Layer 4 of a small transformer language model trained on English Wikipedia (9 layers, counted from 0, width 96).
A neuron's activation on a vector x is SiLU(gate . x) times (in . x), where the dot is the dot product.

Input weights of the MLP neurons that the questions are about. A number n stands for n times 0.0062.
n0 gate: -54 13 78 -17 -5 6 41 4 -32 -13 -3 -6 16 -31 -50 -22 45 -2 -29 31 -38 -20 -34 41 8 15 -43 16 -19 -1 -2 -28 5 4 25 17 3 8 27 -24 2 25 -35 28 20 41 -36 -46 51 12 -5 -22 13 -2 17 11 -2 -39 -7 -18 42 -40 36 -25 12 27 5 44 11 45 -47 29 48 -63 14 26 -8 -70 8 42 -21 -8 8 53 12 42 8 -9 -28 -60 -14 6 -59 -44 7 9
n9 gate: 47 -6 1 -4 4 26 -17 0 24 -10 1 0 53 -6 5 33 -33 -39 -18 -15 26 27 -2 -34 21 -35 13 -37 23 38 7 -9 -2 -8 49 -11 -8 -33 -3 40 33 -34 35 -33 -34 30 5 -11 16 7 -8 1 -3 33 -16 21 23 21 -17 14 -15 -3 -25 9 38 -27 3 5 -34 -1 7 35 -3 3 10 33 -14 18 -20 -19 20 74 12 -28 -25 -57 22 -8 3 4 20 12 -3 11 -15 -34
n13 gate: -12 27 -29 5 34 6 -11 -5 13 15 70 -28 4 -34 4 -41 8 1 -20 0 30 38 -11 -7 17 26 40 10 -8 26 -6 11 23 4 20 -30 15 -14 14 -14 10 10 17 -30 47 58 1 42 12 35 -44 23 1 10 23 3 -30 -46 -18 29 -2 45 -1 42 8 -41 -56 34 6 24 20 -2 12 53 11 -26 -43 26 30 6 0 14 21 -31 -12 37 62 -33 -12 10 -32 -27 -26 -12 13 15
n24 gate: 12 1 51 -25 58 -26 7 1 -7 48 -32 19 -22 37 -12 -20 57 -37 -9 -2 -14 12 -11 -10 2 3 -2 27 32 24 2 49 -27 -30 11 -29 23 14 24 27 -8 17 10 29 9 16 18 -4 33 -10 -11 -8 50 62 14 28 -34 -5 -37 24 -4 13 32 -10 29 3 25 16 4 -16 -33 15 20 -4 5 -23 5 38 -7 6 -45 34 0 -18 16 -10 39 2 56 -12 -52 26 30 21 6 8
n32 gate: 7 -10 -18 24 10 9 16 10 -25 -11 4 -6 -22 10 33 -25 -34 20 3 -31 -22 -11 22 37 23 -3 -23 8 23 -3 -17 11 -11 37 -8 -8 10 -23 4 -31 -9 15 -18 17 -51 -3 16 -34 13 45 -10 52 -1 32 -36 17 -12 14 -7 -43 -2 15 -4 -12 27 -4 -3 -36 -18 -32 25 22 21 -14 40 -19 -43 54 -31 -12 6 -7 -5 -34 1 15 17 -25 8 -15 -20 28 13 35 59 -10
n47 gate: -9 -2 -40 1 -49 20 -13 -22 -37 31 -52 28 -15 -4 -45 12 29 43 15 -32 -29 -6 -16 -19 -1 -12 -1 5 2 0 32 -26 9 -29 11 -11 35 -43 -45 -28 34 14 1 30 32 -13 27 14 3 17 8 56 36 -40 16 35 -49 -27 31 -27 46 18 24 15 36 10 -10 3 -1 25 50 -11 21 -5 2 31 -2 26 13 1 29 27 -5 7 -4 68 18 -36 1 -7 -18 -34 -44 0 5 -14
n73 gate: -9 7 42 -24 72 40 14 3 -7 -15 7 10 0 20 25 -24 30 -32 -20 28 -7 10 4 20 1 -20 -36 41 29 -8 -13 -26 -80 30 41 -27 88 5 -45 30 28 -22 27 -39 -36 24 22 0 -68 20 43 7 -1 -15 -20 -9 5 -49 42 -26 6 37 -3 -6 -17 -33 -6 -62 0 -23 -34 47 9 -20 -18 -8 4 -41 -28 -2 -5 -12 51 26 -48 -51 49 -21 -8 -11 5 23 21 -13 3 -17
n77 gate: 35 -16 -52 -14 27 29 7 41 -1 6 71 -56 -58 -14 -31 22 47 -15 -1 8 -12 1 -36 37 -12 -13 -32 5 -35 34 39 10 6 -24 -9 25 9 -16 49 2 3 -11 -6 17 14 -28 15 10 26 -43 8 65 -6 -8 6 -10 8 -9 40 40 27 23 -25 -7 -6 12 28 -4 32 18 -1 15 24 -7 -22 -38 -34 10 -41 -39 -14 18 25 1 48 33 20 -13 -41 8 27 2 -40 -58 8 9
n83 gate: 57 -60 -24 -36 -45 -30 15 -17 -31 7 25 4 -9 -21 7 20 33 -29 -14 -30 -16 -50 -12 42 1 -8 -23 59 -53 12 -36 -8 -27 -6 -2 -6 1 30 30 20 -41 42 -56 8 23 15 20 5 -10 -18 19 41 -5 12 -21 -13 -4 -40 0 -3 2 1 2 -11 -59 -10 53 20 -19 -5 -30 -17 -25 14 34 -14 -53 -11 -38 -5 -30 9 9 37 -26 -29 9 -26 -64 -6 37 18 44 34 -4 -17
n88 gate: -19 -16 32 19 63 -24 -7 0 -18 20 -10 -21 8 -13 25 22 -3 62 -3 -3 -27 -30 -19 14 -8 89 -14 -12 32 14 15 -3 -37 -21 22 3 35 21 -46 23 38 16 -22 19 -19 39 -14 -52 29 -20 65 2 -85 -10 -14 37 1 30 54 -3 -10 -13 -30 -29 -21 -41 -17 8 -9 35 -8 -19 -27 -26 -38 29 -7 24 -15 7 21 23 5 -74 -22 60 -10 12 8 11 6 11 32 3 -3 30
n90 gate: 12 -16 64 -63 -11 -18 14 -10 18 -17 -16 -39 -5 -72 29 -3 -18 -27 65 -2 8 -11 12 3 -25 -5 58 -33 5 13 14 -43 -33 -52 38 1 18 17 53 -23 0 7 -7 -11 -24 -38 -6 16 10 -22 26 26 33 0 21 -20 -9 -69 -46 39 -11 -14 -3 10 1 7 -34 -9 32 14 -27 -1 24 37 4 -51 8 21 5 -19 -24 -33 39 -56 -5 24 31 -12 17 4 -33 -30 15 43 15 -6
n95 gate: 18 42 57 36 -36 22 -15 -14 -9 39 27 40 2 -53 38 14 -19 56 14 10 -49 -23 -17 17 24 -13 -41 35 8 -44 13 -21 -6 -4 -4 0 13 -47 12 31 -19 7 -49 28 -24 -6 15 -46 5 22 -49 12 15 32 20 1 -12 44 -23 -21 -12 19 76 14 7 -6 -17 -47 6 -13 -32 30 10 -19 -17 -31 -21 -14 -5 -28 27 -22 -37 70 66 16 -24 20 -22 -11 41 -3 26 -2 -24 -67
n103 gate: 5 -20 -46 15 26 -4 5 66 0 -28 38 58 6 -28 -24 -31 0 13 -12 21 21 20 30 9 15 -35 -16 -5 11 -8 50 -19 -1 -20 12 -36 3 -17 13 37 45 -53 28 41 1 5 -28 -32 43 41 13 23 25 34 63 -38 7 22 49 21 7 12 11 -13 -5 -9 -57 20 1 -11 16 -37 -21 3 -7 10 6 -37 16 13 13 -4 -5 2 16 -18 29 6 14 -55 57 -16 -7 35 -1 8
n106 gate: -7 -19 7 15 -15 -25 27 4 -9 0 29 -9 -11 -16 -28 -27 -52 36 10 -31 -13 5 -24 19 34 -22 53 17 28 16 -18 -28 3 8 -41 -2 21 -21 -9 -24 5 45 29 3 -4 18 0 30 33 -36 -20 22 2 -11 6 -13 -7 -46 11 -33 15 9 4 13 -17 -46 4 -33 -3 -8 36 -11 -1 37 -11 3 -31 -8 -16 29 33 -57 27 28 -44 25 -56 25 25 26 20 -43 19 -19 -12 -30
n107 gate: 24 -24 8 -5 -20 -6 5 12 18 -13 -6 -27 25 18 39 0 12 -52 23 -10 27 -51 6 -37 -5 -21 -19 -11 -2 4 36 -15 -42 -36 15 34 4 14 -6 -26 90 -4 -11 -4 41 1 -43 -55 16 26 4 2 26 -15 -17 34 -8 -18 36 30 3 -62 31 -13 -7 -39 -41 0 5 35 -22 1 40 -29 48 12 -32 0 -7 1 51 15 38 -1 -17 -21 -27 -64 -23 41 -12 -28 -42 0 24 25
n109 gate: -8 -13 -7 39 -36 2 -16 17 -33 -6 7 -16 -12 -10 -11 -53 -30 15 49 -3 14 5 21 27 56 41 10 4 7 2 -7 -16 -9 5 -46 -12 -7 8 3 -4 -23 -1 -66 24 29 43 16 -37 -6 22 -6 11 -8 70 -23 -9 -37 32 31 -29 -3 23 60 -37 -17 -52 -10 19 -36 -21 3 -18 -39 39 14 21 -37 -25 -35 16 34 5 38 -21 1 20 -16 -20 -15 -34 40 -36 10 2 12 28
n113 gate: -44 0 5 9 -23 -14 28 -1 51 27 43 -67 68 9 30 25 9 14 24 -29 39 -39 8 22 -7 -15 10 -25 30 40 14 -29 28 33 9 10 -45 6 25 19 6 -53 0 4 14 31 8 -9 -22 50 3 1 -6 36 -37 21 -46 34 -64 78 41 14 -14 -2 -3 -15 17 4 -26 23 12 8 25 2 -10 49 -34 23 24 16 18 -61 8 -34 -35 5 38 1 3 -17 -12 22 -1 2 -29 14
n117 gate: 13 -13 -14 -39 38 41 36 -2 -35 2 39 -95 -14 12 9 -50 25 -28 43 4 37 -59 17 -56 53 -27 41 44 18 -26 -41 -19 -16 3 20 -13 12 -23 42 18 -27 -20 -3 -35 48 -36 -13 3 -1 -14 28 0 12 22 -18 37 -19 45 82 15 46 2 -13 -29 -36 -10 -2 -19 19 -9 18 -10 -24 13 36 -22 -41 -25 -55 -62 -29 0 25 -1 -77 37 41 -42 42 -35 28 -10 46 -32 9 17
n123 gate: 52 13 17 -42 -26 44 1 4 13 21 7 -34 57 11 -10 -1 11 -44 -2 -13 -3 11 -47 9 -15 15 1 33 13 -22 27 -54 4 13 20 1 -23 -7 39 9 -11 9 18 -22 16 45 -19 20 20 -5 -33 10 -4 45 18 4 28 55 -37 5 24 0 -9 34 -25 -11 -13 5 -8 11 18 -13 37 41 30 41 -70 9 1 -57 -9 -29 10 -14 2 6 -90 -16 -27 -15 -14 -32 28 23 2 -13
n0 in: -2 -10 66 17 -4 9 5 -55 -38 -16 -12 18 -30 33 -8 -50 57 -29 0 1 27 19 -44 -35 -42 28 11 23 31 14 -8 8 -7 -17 0 39 15 18 4 30 -8 -13 8 52 3 85 21 16 22 -14 -17 3 4 17 27 16 13 -28 -4 -33 -22 26 13 27 -4 -46 -8 27 -3 52 30 9 -1 -47 17 25 26 19 8 48 15 -51 -27 35 12 2 22 47 18 34 -33 45 4 14 -7 23
n9 in: 36 2 -46 2 8 0 24 -16 35 6 -17 29 1 28 -27 -6 8 -8 47 20 26 -70 8 -20 8 -32 19 5 -18 26 0 -28 10 -3 0 1 -3 -22 -10 27 16 2 -8 20 -3 2 -57 -23 -29 -26 20 -20 9 -9 39 22 12 -2 46 38 24 5 -24 -24 -14 13 51 32 -47 24 5 -40 0 -47 41 18 -21 -60 3 -15 26 -10 -9 -17 3 -21 -50 53 4 -5 -1 3 14 0 -19 2
n13 in: 41 50 11 -44 -19 14 -8 21 -3 -20 3 -29 -40 -23 7 26 39 9 -23 6 40 0 -45 13 -27 -12 8 -22 16 -10 -20 25 -9 -57 1 16 -42 29 -4 2 -6 28 -1 -36 -5 -25 6 5 16 -35 -14 41 48 -43 -24 -3 -2 -30 48 -38 -9 -13 -19 -34 21 12 1 42 -39 20 -11 46 34 0 -11 -6 33 66 21 -1 8 -5 5 22 29 63 1 -20 -45 -3 5 -3 26 -2 -7 -17
n24 in: 18 56 30 8 16 -6 7 16 -6 20 -5 18 1 -30 -39 -19 44 -12 -21 5 -24 24 -3 -38 45 -11 -23 -44 -29 42 2 -3 -31 -2 4 6 20 12 -7 -29 -43 -45 -16 -19 2 -26 19 2 -34 -19 4 51 13 -21 29 -30 -33 -23 4 -33 -33 7 -18 -32 4 51 -5 10 -3 3 -68 49 4 -7 42 8 -1 28 11 0 14 13 20 32 -26 17 -10 -26 34 -24 36 -9 30 3 21 45
n32 in: -15 15 -42 18 -20 -27 -6 -2 46 23 -6 3 20 0 -38 -19 -19 13 -61 -13 18 10 -34 32 4 12 1 -17 -3 4 -1 20 49 -25 5 9 5 37 5 -20 -2 -35 68 1 -21 -6 -34 -9 -9 -38 -1 24 -20 -4 -14 9 8 27 -10 56 6 26 -47 8 3 -1 10 -27 -32 -4 -4 -1 -5 55 -9 9 3 37 26 19 35 42 22 3 11 -26 -18 16 -20 31 -25 4 17 -5 -53 30
n47 in: -54 -40 -4 30 6 35 4 -9 -2 -41 29 24 31 -30 21 -25 4 53 -54 -17 8 17 28 16 -48 3 -15 23 12 -1 17 -15 -30 29 -2 16 42 13 -19 12 14 -13 -25 -69 32 -13 25 -56 -25 15 17 -29 -25 42 0 22 -8 24 61 20 25 -20 18 5 38 -2 -1 20 2 12 4 -2 -23 -50 -9 -29 -31 14 -35 20 -8 -55 27 12 -16 -8 42 35 12 -22 56 -46 17 -31 36 75
n73 in: -1 -18 -5 1 6 12 17 23 -21 45 43 -24 9 36 -21 38 4 15 -12 11 15 -22 14 -9 -44 41 -32 15 12 -63 16 11 -2 -5 26 21 26 44 0 51 14 -5 -4 24 11 -17 -14 -25 42 -19 -59 3 -56 -1 -35 31 -11 12 -38 -10 -5 -16 21 -2 29 -26 -21 10 -32 4 25 90 -41 17 -21 23 -31 -37 11 27 26 57 -61 15 -65 -41 -17 -44 -6 15 -25 34 16 -47 -7 -9
n77 in: 26 -16 -29 -5 -29 47 -56 -37 -65 -5 -22 -13 -48 -36 -9 -52 21 -4 27 13 11 1 -14 -33 -14 24 32 10 -37 -14 0 47 -55 -34 7 7 6 -2 -26 -22 8 21 5 14 -30 -20 -2 -26 -17 -47 -48 7 -23 15 3 5 17 -22 14 -29 -3 -38 7 -19 49 -9 9 -41 24 23 -5 -25 10 7 25 -24 9 5 38 -3 -10 31 40 -67 -43 -31 -18 -1 -27 -17 11 17 12 -29 39 -27
n83 in: -89 -3 -16 40 -5 45 43 36 37 11 11 -32 35 -5 2 -37 -43 -11 17 13 39 -2 28 17 24 27 40 10 32 12 6 21 33 22 30 -8 -21 35 36 -10 -65 0 54 6 -10 1 -13 20 -21 38 -34 -53 -11 6 -54 -40 13 -52 52 -22 5 -4 30 44 -55 -17 -13 21 -14 -14 29 -24 -5 35 -22 -14 14 12 -13 24 -5 -31 24 -38 -2 -2 13 -1 -27 -22 22 5 -7 -19 -4 -32
n88 in: -11 -52 11 -18 20 -41 54 -13 25 -20 49 -39 4 14 45 11 31 -25 -55 -27 28 29 -13 -26 26 2 51 -2 22 -15 38 -19 -1 4 -56 -3 30 -41 36 14 -2 -68 0 6 -10 -13 29 41 21 6 -16 -3 32 12 6 4 10 3 -25 54 27 30 10 12 -39 23 15 27 -6 -5 10 -40 4 7 -4 -28 -22 -6 9 -32 -34 31 -42 -21 25 14 -15 -32 -4 51 -7 -19 39 -1 7 15
n90 in: -6 4 34 21 -57 17 11 9 57 -25 30 24 1 -36 6 6 -36 -18 38 1 2 8 -23 35 0 0 10 -40 13 33 -15 8 -13 -40 -49 -36 -53 -60 36 -16 -30 -21 -53 11 -9 18 7 28 12 -13 -5 -38 -1 52 19 23 -13 -50 -14 85 20 16 -6 20 -26 28 5 8 -47 -22 -83 2 -44 39 55 -1 8 -10 -52 6 -12 -25 16 -6 7 -8 -39 64 7 -14 -19 13 6 47 -37 17
n95 in: 35 60 37 31 0 -56 -8 9 4 20 48 -14 4 10 -11 7 -53 -40 -10 -7 -2 4 -12 17 55 -7 -11 -25 4 19 9 -65 49 7 -6 -7 -30 -22 1 -27 7 9 6 32 -34 -19 13 -54 -25 13 -18 9 17 20 7 6 -33 -50 -17 -23 -16 67 5 -45 -10 23 -25 6 19 -44 -2 39 14 27 24 2 34 -4 -9 9 12 32 -38 14 -1 57 -4 24 -19 -3 29 -32 29 12 -38 -39
n103 in: 43 24 -38 -25 -23 -8 -6 -16 -33 8 -8 18 -7 4 -66 17 -7 47 -39 -13 -23 -8 4 -9 -16 0 48 1 7 4 69 34 -11 -4 -12 -24 -25 0 -29 24 5 -44 39 5 49 -2 -3 27 -53 -18 11 -4 -17 -5 1 -2 26 -8 37 1 -63 15 -28 45 -40 -69 34 -41 -12 19 -18 -17 -32 -35 5 37 -9 10 0 -2 21 8 -17 55 -35 13 0 -35 25 21 -21 -57 25 -46 -22 14
n106 in: -3 -23 -21 26 -40 7 -10 12 23 70 -1 -3 28 -33 34 24 -12 12 14 31 -7 -31 -27 10 29 3 -23 -39 -4 0 7 -30 -35 -24 1 -43 -7 39 2 -5 2 -20 26 -19 -47 -49 4 -17 -1 42 -5 -11 -8 -35 4 -50 -23 48 -16 25 -20 -40 27 60 21 -29 28 11 24 -18 16 20 6 11 27 38 23 0 10 -23 48 12 -8 -59 -40 -13 -10 54 -2 -2 -26 -64 56 14 -64 -49
n107 in: -16 -12 -15 -45 -6 23 41 -27 -32 -27 24 18 0 -9 -9 23 -12 37 51 -80 48 -30 3 20 -18 -36 -16 -36 -20 18 -22 63 21 6 -46 19 -24 -9 4 3 -9 -27 -29 4 16 -38 14 -43 -14 -7 16 1 -13 -1 -16 1 39 7 10 -13 -10 -16 0 8 22 -2 23 -50 -17 26 -37 36 19 -23 54 37 18 -4 26 -8 19 25 52 53 4 6 -45 14 45 37 -32 -7 -26 28 -44 3
n109 in: 14 -26 -17 3 14 29 -2 -20 -19 26 -20 0 71 7 -15 3 21 -29 -7 -48 44 -3 -40 -16 78 -24 -28 -25 2 -5 32 0 -8 12 -29 -16 40 -1 12 -9 -5 41 16 -16 24 0 14 -4 45 31 17 -16 -21 -1 -14 30 -33 -38 26 -4 -17 3 -62 26 -23 -21 -78 44 6 18 63 -9 -22 -22 -13 25 -6 29 -28 34 -4 -52 -26 13 20 10 12 -6 -37 0 -17 14 -9 -52 21 -16
n113 in: 7 -43 39 2 20 -7 -1 23 -27 -8 -1 -69 -30 0 -19 -13 -13 16 37 26 -16 -3 -6 4 46 43 13 22 34 -31 2 -30 -48 -45 4 -3 -13 41 -3 22 4 -20 7 1 -13 -19 11 9 -41 9 20 44 -69 9 -28 7 15 20 16 10 -28 2 19 18 0 -39 -3 26 14 -21 36 -8 -14 -3 -20 -5 -25 9 -13 -41 -4 -2 7 -9 -29 14 41 8 9 29 -56 -3 32 -41 -69 -26
n117 in: -30 -39 -3 -17 20 48 58 -23 -57 8 -7 -49 60 36 62 -41 4 8 -11 69 -9 -42 18 -6 57 17 -45 8 17 -14 27 16 -11 19 41 -61 -26 16 42 18 2 0 8 1 -4 59 -17 -26 0 5 36 -20 -30 4 38 3 -30 13 -23 85 40 8 15 -7 -2 8 -33 7 5 -16 2 1 -30 31 0 -14 29 1 -20 -76 33 52 -10 -31 13 -16 -17 -27 -2 -43 54 32 58 9 -2 -17
n123 in: -13 27 29 -2 -4 23 -3 -7 -1 12 27 -31 -11 8 -13 -1 35 -30 27 -5 7 -37 3 65 53 18 -45 -38 -69 -19 -20 15 -16 -8 19 -4 38 30 17 26 6 -39 -57 9 -20 8 22 -11 40 11 31 25 -10 22 -28 6 19 13 6 -9 -4 -14 -40 -23 -11 35 -24 43 8 46 -38 -43 0 5 22 -22 57 -38 -27 -5 -6 5 2 20 36 21 -28 51 -38 0 -22 -19 34 -12 2 32

Each question shows a token from some text and the vector x that enters the MLP there. A number n stands for n times 0.028.

"On": 8 -1 -16 -22 1 4 21 -25 -18 -3 31 -26 -10 23 23 9 -10 3 -16 9 -31 1 28 -19 31 -5 -23 -4 26 -22 -29 -26 1 21 -3 -18 9 -22 16 9 16 -17 9 21 -48 28 -12 49 -27 6 -3 -24 26 12 10 6 -34 8 -32 29 -42 -2 -3 -40 31 4 -27 19 -5 -5 -14 -25 -5 -8 16 -15 9 -10 -24 35 -34 -8 32 -16 29 16 12 2 -7 40 -10 16 20 2 3 0
Which three neurons fire most, strongest first? n117, n90, n107

" and": 18 10 -41 -42 -22 15 9 -11 -37 -9 5 -10 -2 26 10 14 -35 0 -5 9 -27 5 -5 -12 -17 -2 -12 0 1 8 -18 -61 11 6 0 0 9 7 -8 3 -4 -3 -7 29 -36 -29 -6 16 -8 5 13 -6 1 8 -3 23 -28 23 18 6 -61 -40 -35 23 30 35 -21 5 -32 3 -37 -22 -10 1 25 7 -2 -11 9 3 22 8 39 -9 0 3 16 -2 -23 2 -18 15 -12 -11 -26 0
The neuron with the highest activation: n9

"ast": -4 35 11 -31 5 14 -25 -22 -27 15 -2 -10 -25 -5 -8 -13 26 13 -11 -27 -26 -33 13 16 12 -20 -11 -50 -11 -16 -3 0 52 -1 -16 18 -31 18 -46 4 9 -3 -11 12 2 5 -10 13 -39 -18 -14 22 33 -12 -10 -6 -15 -18 -20 14 -5 -37 9 -2 25 -7 -8 39 -9 14 -30 -15 -13 29 30 -28 5 31 2 30 5 6 7 9 33 -2 15 -22 -55 30 -23 13 29 0 -11 30
The neuron with the highest activation: n13

" his": 13 -3 -61 -19 -12 15 31 -5 -18 -1 25 -16 -14 24 0 6 -25 -1 -12 11 -35 3 -7 -5 -5 4 -3 -10 20 4 -1 -38 -14 29 -9 9 -3 18 -4 19 -13 -27 9 14 -56 -16 -12 12 14 2 15 -16 13 0 -8 8 -9 -2 -1 7 -59 -32 1 -36 26 18 -34 -3 -17 21 -14 17 0 7 5 2 -24 33 5 -10 -5 -14 39 -6 32 28 14 -21 -6 6 -12 29 0 30 -7 18
The neuron with the highest activation: n32

" the": 23 13 -62 -15 -21 2 4 -5 -24 10 9 -19 -16 39 8 18 -8 -4 -17 16 -41 6 13 -1 -1 -8 -12 -23 18 2 4 -46 -28 26 0 9 6 20 -7 6 0 -10 -5 13 -40 -6 -11 12 9 2 -1 -3 12 5 -3 13 -16 -11 0 9 -63 -36 -8 -27 0 0 -36 12 5 -9 -6 12 -4 14 4 -11 -23 6 2 -20 -4 -17 43 -23 27 29 -5 -37 16 4 -20 42 -18 21 0 15
The neuron with the highest activation: n0

")": 29 20 -47 -27 -23 -16 9 -10 -31 -12 24 -25 -11 -4 8 6 -11 8 -3 -3 -22 19 34 -2 4 20 4 -25 -22 -2 -13 -27 23 46 -13 19 -5 -8 -24 15 -13 -16 -1 34 -25 -10 -17 33 -24 11 -13 -23 -5 18 1 21 5 13 33 13 -22 -38 -9 -6 4 38 -29 5 -1 -30 -8 7 -23 38 26 4 -26 -10 31 28 3 -24 43 -7 10 19 -12 -10 17 17 -9 31 -7 9 0 -21
Which three neurons fire most, strongest first? n0, n47, n32

" Cal": 22 15 -39 11 25 23 -3 -17 -11 39 19 -8 -17 19 0 10 1 28 -36 -18 -26 35 -9 -3 25 4 -1 4 4 -17 -7 -20 -19 -14 -40 9 -49 1 -17 4 -7 2 0 35 -47 -15 -18 24 -4 48 -18 -47 17 -7 0 -13 -13 25 -17 8 -18 -22 -19 7 17 -25 -23 33 0 -14 -18 11 14 -5 20 7 12 -17 14 24 -15 -11 26 -9 52 7 2 -14 -11 -3 -29 7 13 38 20 -8
Which neuron fires most, and how strongly? n95, at about 0.35

" I": 14 -17 -36 -12 21 11 19 -5 -30 24 23 -4 8 14 -10 11 -26 -2 -29 -9 -5 23 30 -15 8 -24 3 -16 -23 0 -23 -22 23 9 -40 4 0 -14 -27 36 -26 -8 -7 35 -26 11 -27 29 -5 18 -20 -22 -29 25 5 -7 -24 -5 6 30 -47 -24 -3 -4 21 2 -31 16 -26 -9 -47 18 6 -1 12 -21 -10 -3 16 15 -29 -9 14 3 35 14 18 -20 2 -6 -28 2 26 19 22 21
The neuron with the highest activation: n24

"ur": 30 -13 -1 2 15 7 18 -8 -25 -2 18 -1 -23 -8 4 -2 15 11 -36 -22 -40 -27 -19 -14 24 -8 -12 -1 4 7 0 -10 -12 9 -23 11 -16 -10 -10 15 -16 -12 -10 30 -39 1 -13 3 -13 27 -13 -74 -38 -8 11 -21 18 24 19 6 4 -26 -3 1 -27 -28 -4 45 -4 -26 -26 -30 13 15 -12 -16 -23 6 27 6 -2 10 11 -11 5 20 41 -22 -48 33 -22 25 -29 36 4 -4
The neuron with the highest activation: n88

"air": 7 31 -4 -7 -1 31 34 0 -15 -32 38 -13 8 13 -27 -7 -34 27 -12 -2 -27 -24 4 -12 32 38 -27 14 8 -11 4 -45 9 13 -10 -6 3 -4 -19 19 -24 -10 -9 -6 -30 -10 -34 11 -19 45 2 -12 11 -16 10 -8 6 -8 -10 27 -22 -22 -13 23 36 -31 -25 21 -2 18 -35 -3 -2 25 17 -17 -63 11 3 8 10 -34 65 -7 -3 10 -5 16 -9 14 -1 20 11 0 11 19
Which neuron fires most, and how strongly? n113, at about 1.1

"ore": 32 31 -19 -6 22 -1 28 -24 -24 1 2 -19 -10 50 -40 -3 -39 3 -37 2 -22 37 19 -3 9 -23 -31 -16 10 24 -6 -27 -6 4 -36 32 -24 -4 -2 7 -38 18 3 25 -24 -23 -12 21 -8 -12 2 -14 5 5 0 -7 31 9 -3 37 3 -36 -11 -11 33 20 -28 32 -10 -6 -20 16 -37 24 -9 -1 25 10 3 5 3 -19 35 4 13 -1 -12 25 -1 14 7 2 -32 -21 4 -26
Which two neurons fire most, strongest first? n47, n88

"am": 15 -4 -35 -1 0 3 -8 -24 -42 16 -1 -6 5 59 -16 -16 -7 18 -10 -27 -14 39 2 -29 22 -3 7 -54 7 -27 -16 -15 18 -13 -29 26 -1 9 -14 30 -14 -18 -16 20 -3 -10 -9 18 -4 -12 3 -13 25 -3 9 10 1 9 -7 17 37 -33 -10 -32 10 -13 -6 4 17 7 -40 10 13 -14 12 -32 3 6 27 3 16 -12 51 -32 4 18 13 29 -36 32 -44 8 -8 -5 11 4
The neuron with the highest activation: n107

"an": 40 -5 -40 -16 -6 -27 50 0 -28 -12 30 1 -13 34 -4 -6 -13 14 -21 -10 -39 6 -14 -17 24 6 -4 2 -5 -5 -12 -43 -25 16 -25 35 -5 -12 -11 19 -10 -2 9 15 -33 17 -8 11 0 0 1 -11 8 17 2 11 11 3 0 6 7 -34 -17 -21 -8 17 -42 -1 9 -15 -17 3 -6 1 28 11 -45 17 11 7 29 -44 60 -16 31 14 3 5 22 19 -40 28 -5 3 -1 -1
Which neuron fires most, and how strongly? n107, at about 0.4

" of": 30 -8 -39 -1 -31 8 33 6 -41 8 22 -37 -9 20 -2 32 -23 -3 -45 4 -34 -2 12 -7 -5 -15 -5 7 0 -18 -13 -54 0 -4 5 12 -9 4 13 32 -17 3 13 27 -35 8 -15 1 2 11 5 -16 4 -12 -16 10 -21 9 5 -7 -40 -39 -9 -29 43 31 -39 29 -8 8 -22 -13 -2 8 2 16 5 -1 -7 16 -4 -4 26 -16 30 0 1 8 -3 8 4 27 -30 16 -28 1
Which neuron fires most, and how strongly? n24, at about 0.12

" c": 23 13 -38 17 21 -7 7 -22 -25 -23 27 -10 5 1 -15 -11 -8 24 -4 -6 -29 16 -4 0 -7 -30 -24 -42 -28 -26 -41 -43 -22 -12 -36 -5 5 33 13 6 -15 -1 7 38 -48 -33 -13 43 12 1 -22 -26 -9 -12 15 5 -19 1 4 18 -19 -49 -37 -1 1 -15 -31 14 14 3 -27 11 10 5 1 32 -11 -2 -12 5 -5 2 2 5 26 -1 -5 -7 12 24 -14 -10 -5 13 0 0
Which neuron fires most, and how strongly? n106, at about 0.33

"ay": 9 -6 -11 11 35 32 -31 2 -23 -2 -1 -4 29 10 -21 -13 -36 -32 -18 -47 -21 37 23 -19 20 -7 2 2 -9 -11 -25 -15 39 10 -1 25 17 13 6 14 -29 -23 22 6 -14 -5 -9 7 -9 18 8 -12 -2 0 -29 -1 9 2 -9 14 -33 11 -4 -16 34 -25 -4 12 -14 -28 -42 -16 -11 -5 -8 -23 -12 9 13 34 19 -13 82 -17 42 -5 22 20 -14 34 -28 -2 10 8 19 24
The neuron with the highest activation: n32

"ext": 39 -1 -22 -30 -7 12 24 -14 -13 -6 22 -1 -33 -1 2 13 -30 4 -11 8 -1 -10 33 -13 -8 -23 -2 -16 26 -10 -23 -30 9 26 -2 -6 -21 27 -33 18 14 -31 9 38 -21 5 -6 9 -6 16 -9 -19 35 -6 0 -10 -30 -43 11 0 -15 -12 -6 -16 32 6 -31 42 -2 14 -4 -23 -22 41 -4 -23 -13 14 -20 21 -29 0 52 12 38 27 -5 4 -28 2 -11 11 12 -2 2 35
The neuron with the highest activation: n13

" \"": 26 27 -37 -19 -11 32 4 -4 -45 -25 16 -18 16 22 14 13 -19 -20 -24 10 -18 17 6 5 7 2 -14 1 18 -28 2 -50 20 8 -41 -29 16 16 -7 25 -41 -8 1 16 -33 -12 -14 22 18 14 -1 -3 8 28 5 20 -10 -7 -10 13 -56 -26 23 -30 8 -12 -3 -6 9 12 -13 17 7 15 23 6 -32 -2 -4 12 -11 -11 41 -15 19 25 18 -15 30 28 -19 20 -6 13 17 15
The neuron with the highest activation: n109

" T": 26 26 -44 -13 24 21 12 -20 -31 -8 27 -10 -8 7 -11 12 -5 19 0 -19 -38 35 34 18 17 -19 -5 -34 -17 -17 4 -47 3 -11 -45 9 26 9 0 14 -33 -12 14 21 -19 21 -60 29 -3 24 -18 -15 2 -13 -4 0 -25 -20 -19 11 -30 -18 -57 -16 24 9 -2 21 -7 -6 -22 11 4 -1 3 13 -2 17 -7 29 6 19 19 -5 6 24 28 -17 6 20 2 20 1 3 -21 13
Which two neurons fire most, strongest first? n13, n32

"er": 27 -10 -17 -11 18 10 16 -2 -15 11 23 -7 -5 86 -34 23 -12 22 -56 -8 -38 33 0 -39 27 -17 4 -17 -9 1 -3 -18 9 8 -4 13 -40 1 -8 13 2 -5 3 9 -16 -16 6 32 5 -14 9 -26 1 14 -13 -21 20 27 2 33 13 -38 -16 -17 38 10 -51 4 -22 0 -45 4 -15 -3 5 -15 -28 10 24 -5 -10 9 37 -15 4 -4 8 9 1 22 -11 17 -8 -15 6 2
Which three neurons fire most, strongest first? n83, n0, n106

" years": 13 12 -31 -41 0 17 40 -55 -20 -18 16 -1 -6 -21 -5 13 -45 19 -29 14 -34 32 -13 -20 -16 12 0 -13 38 -26 -31 -50 9 29 1 20 -14 6 -10 12 -39 7 4 25 -39 9 -25 20 -21 10 18 -14 15 18 4 -4 -25 -15 -8 5 -13 -24 6 7 8 26 -29 11 -24 3 -1 -11 14 -14 -19 4 -11 -10 -24 4 -7 -14 37 18 31 -3 2 19 4 30 -14 1 -9 5 12 17
The neuron with the highest activation: n0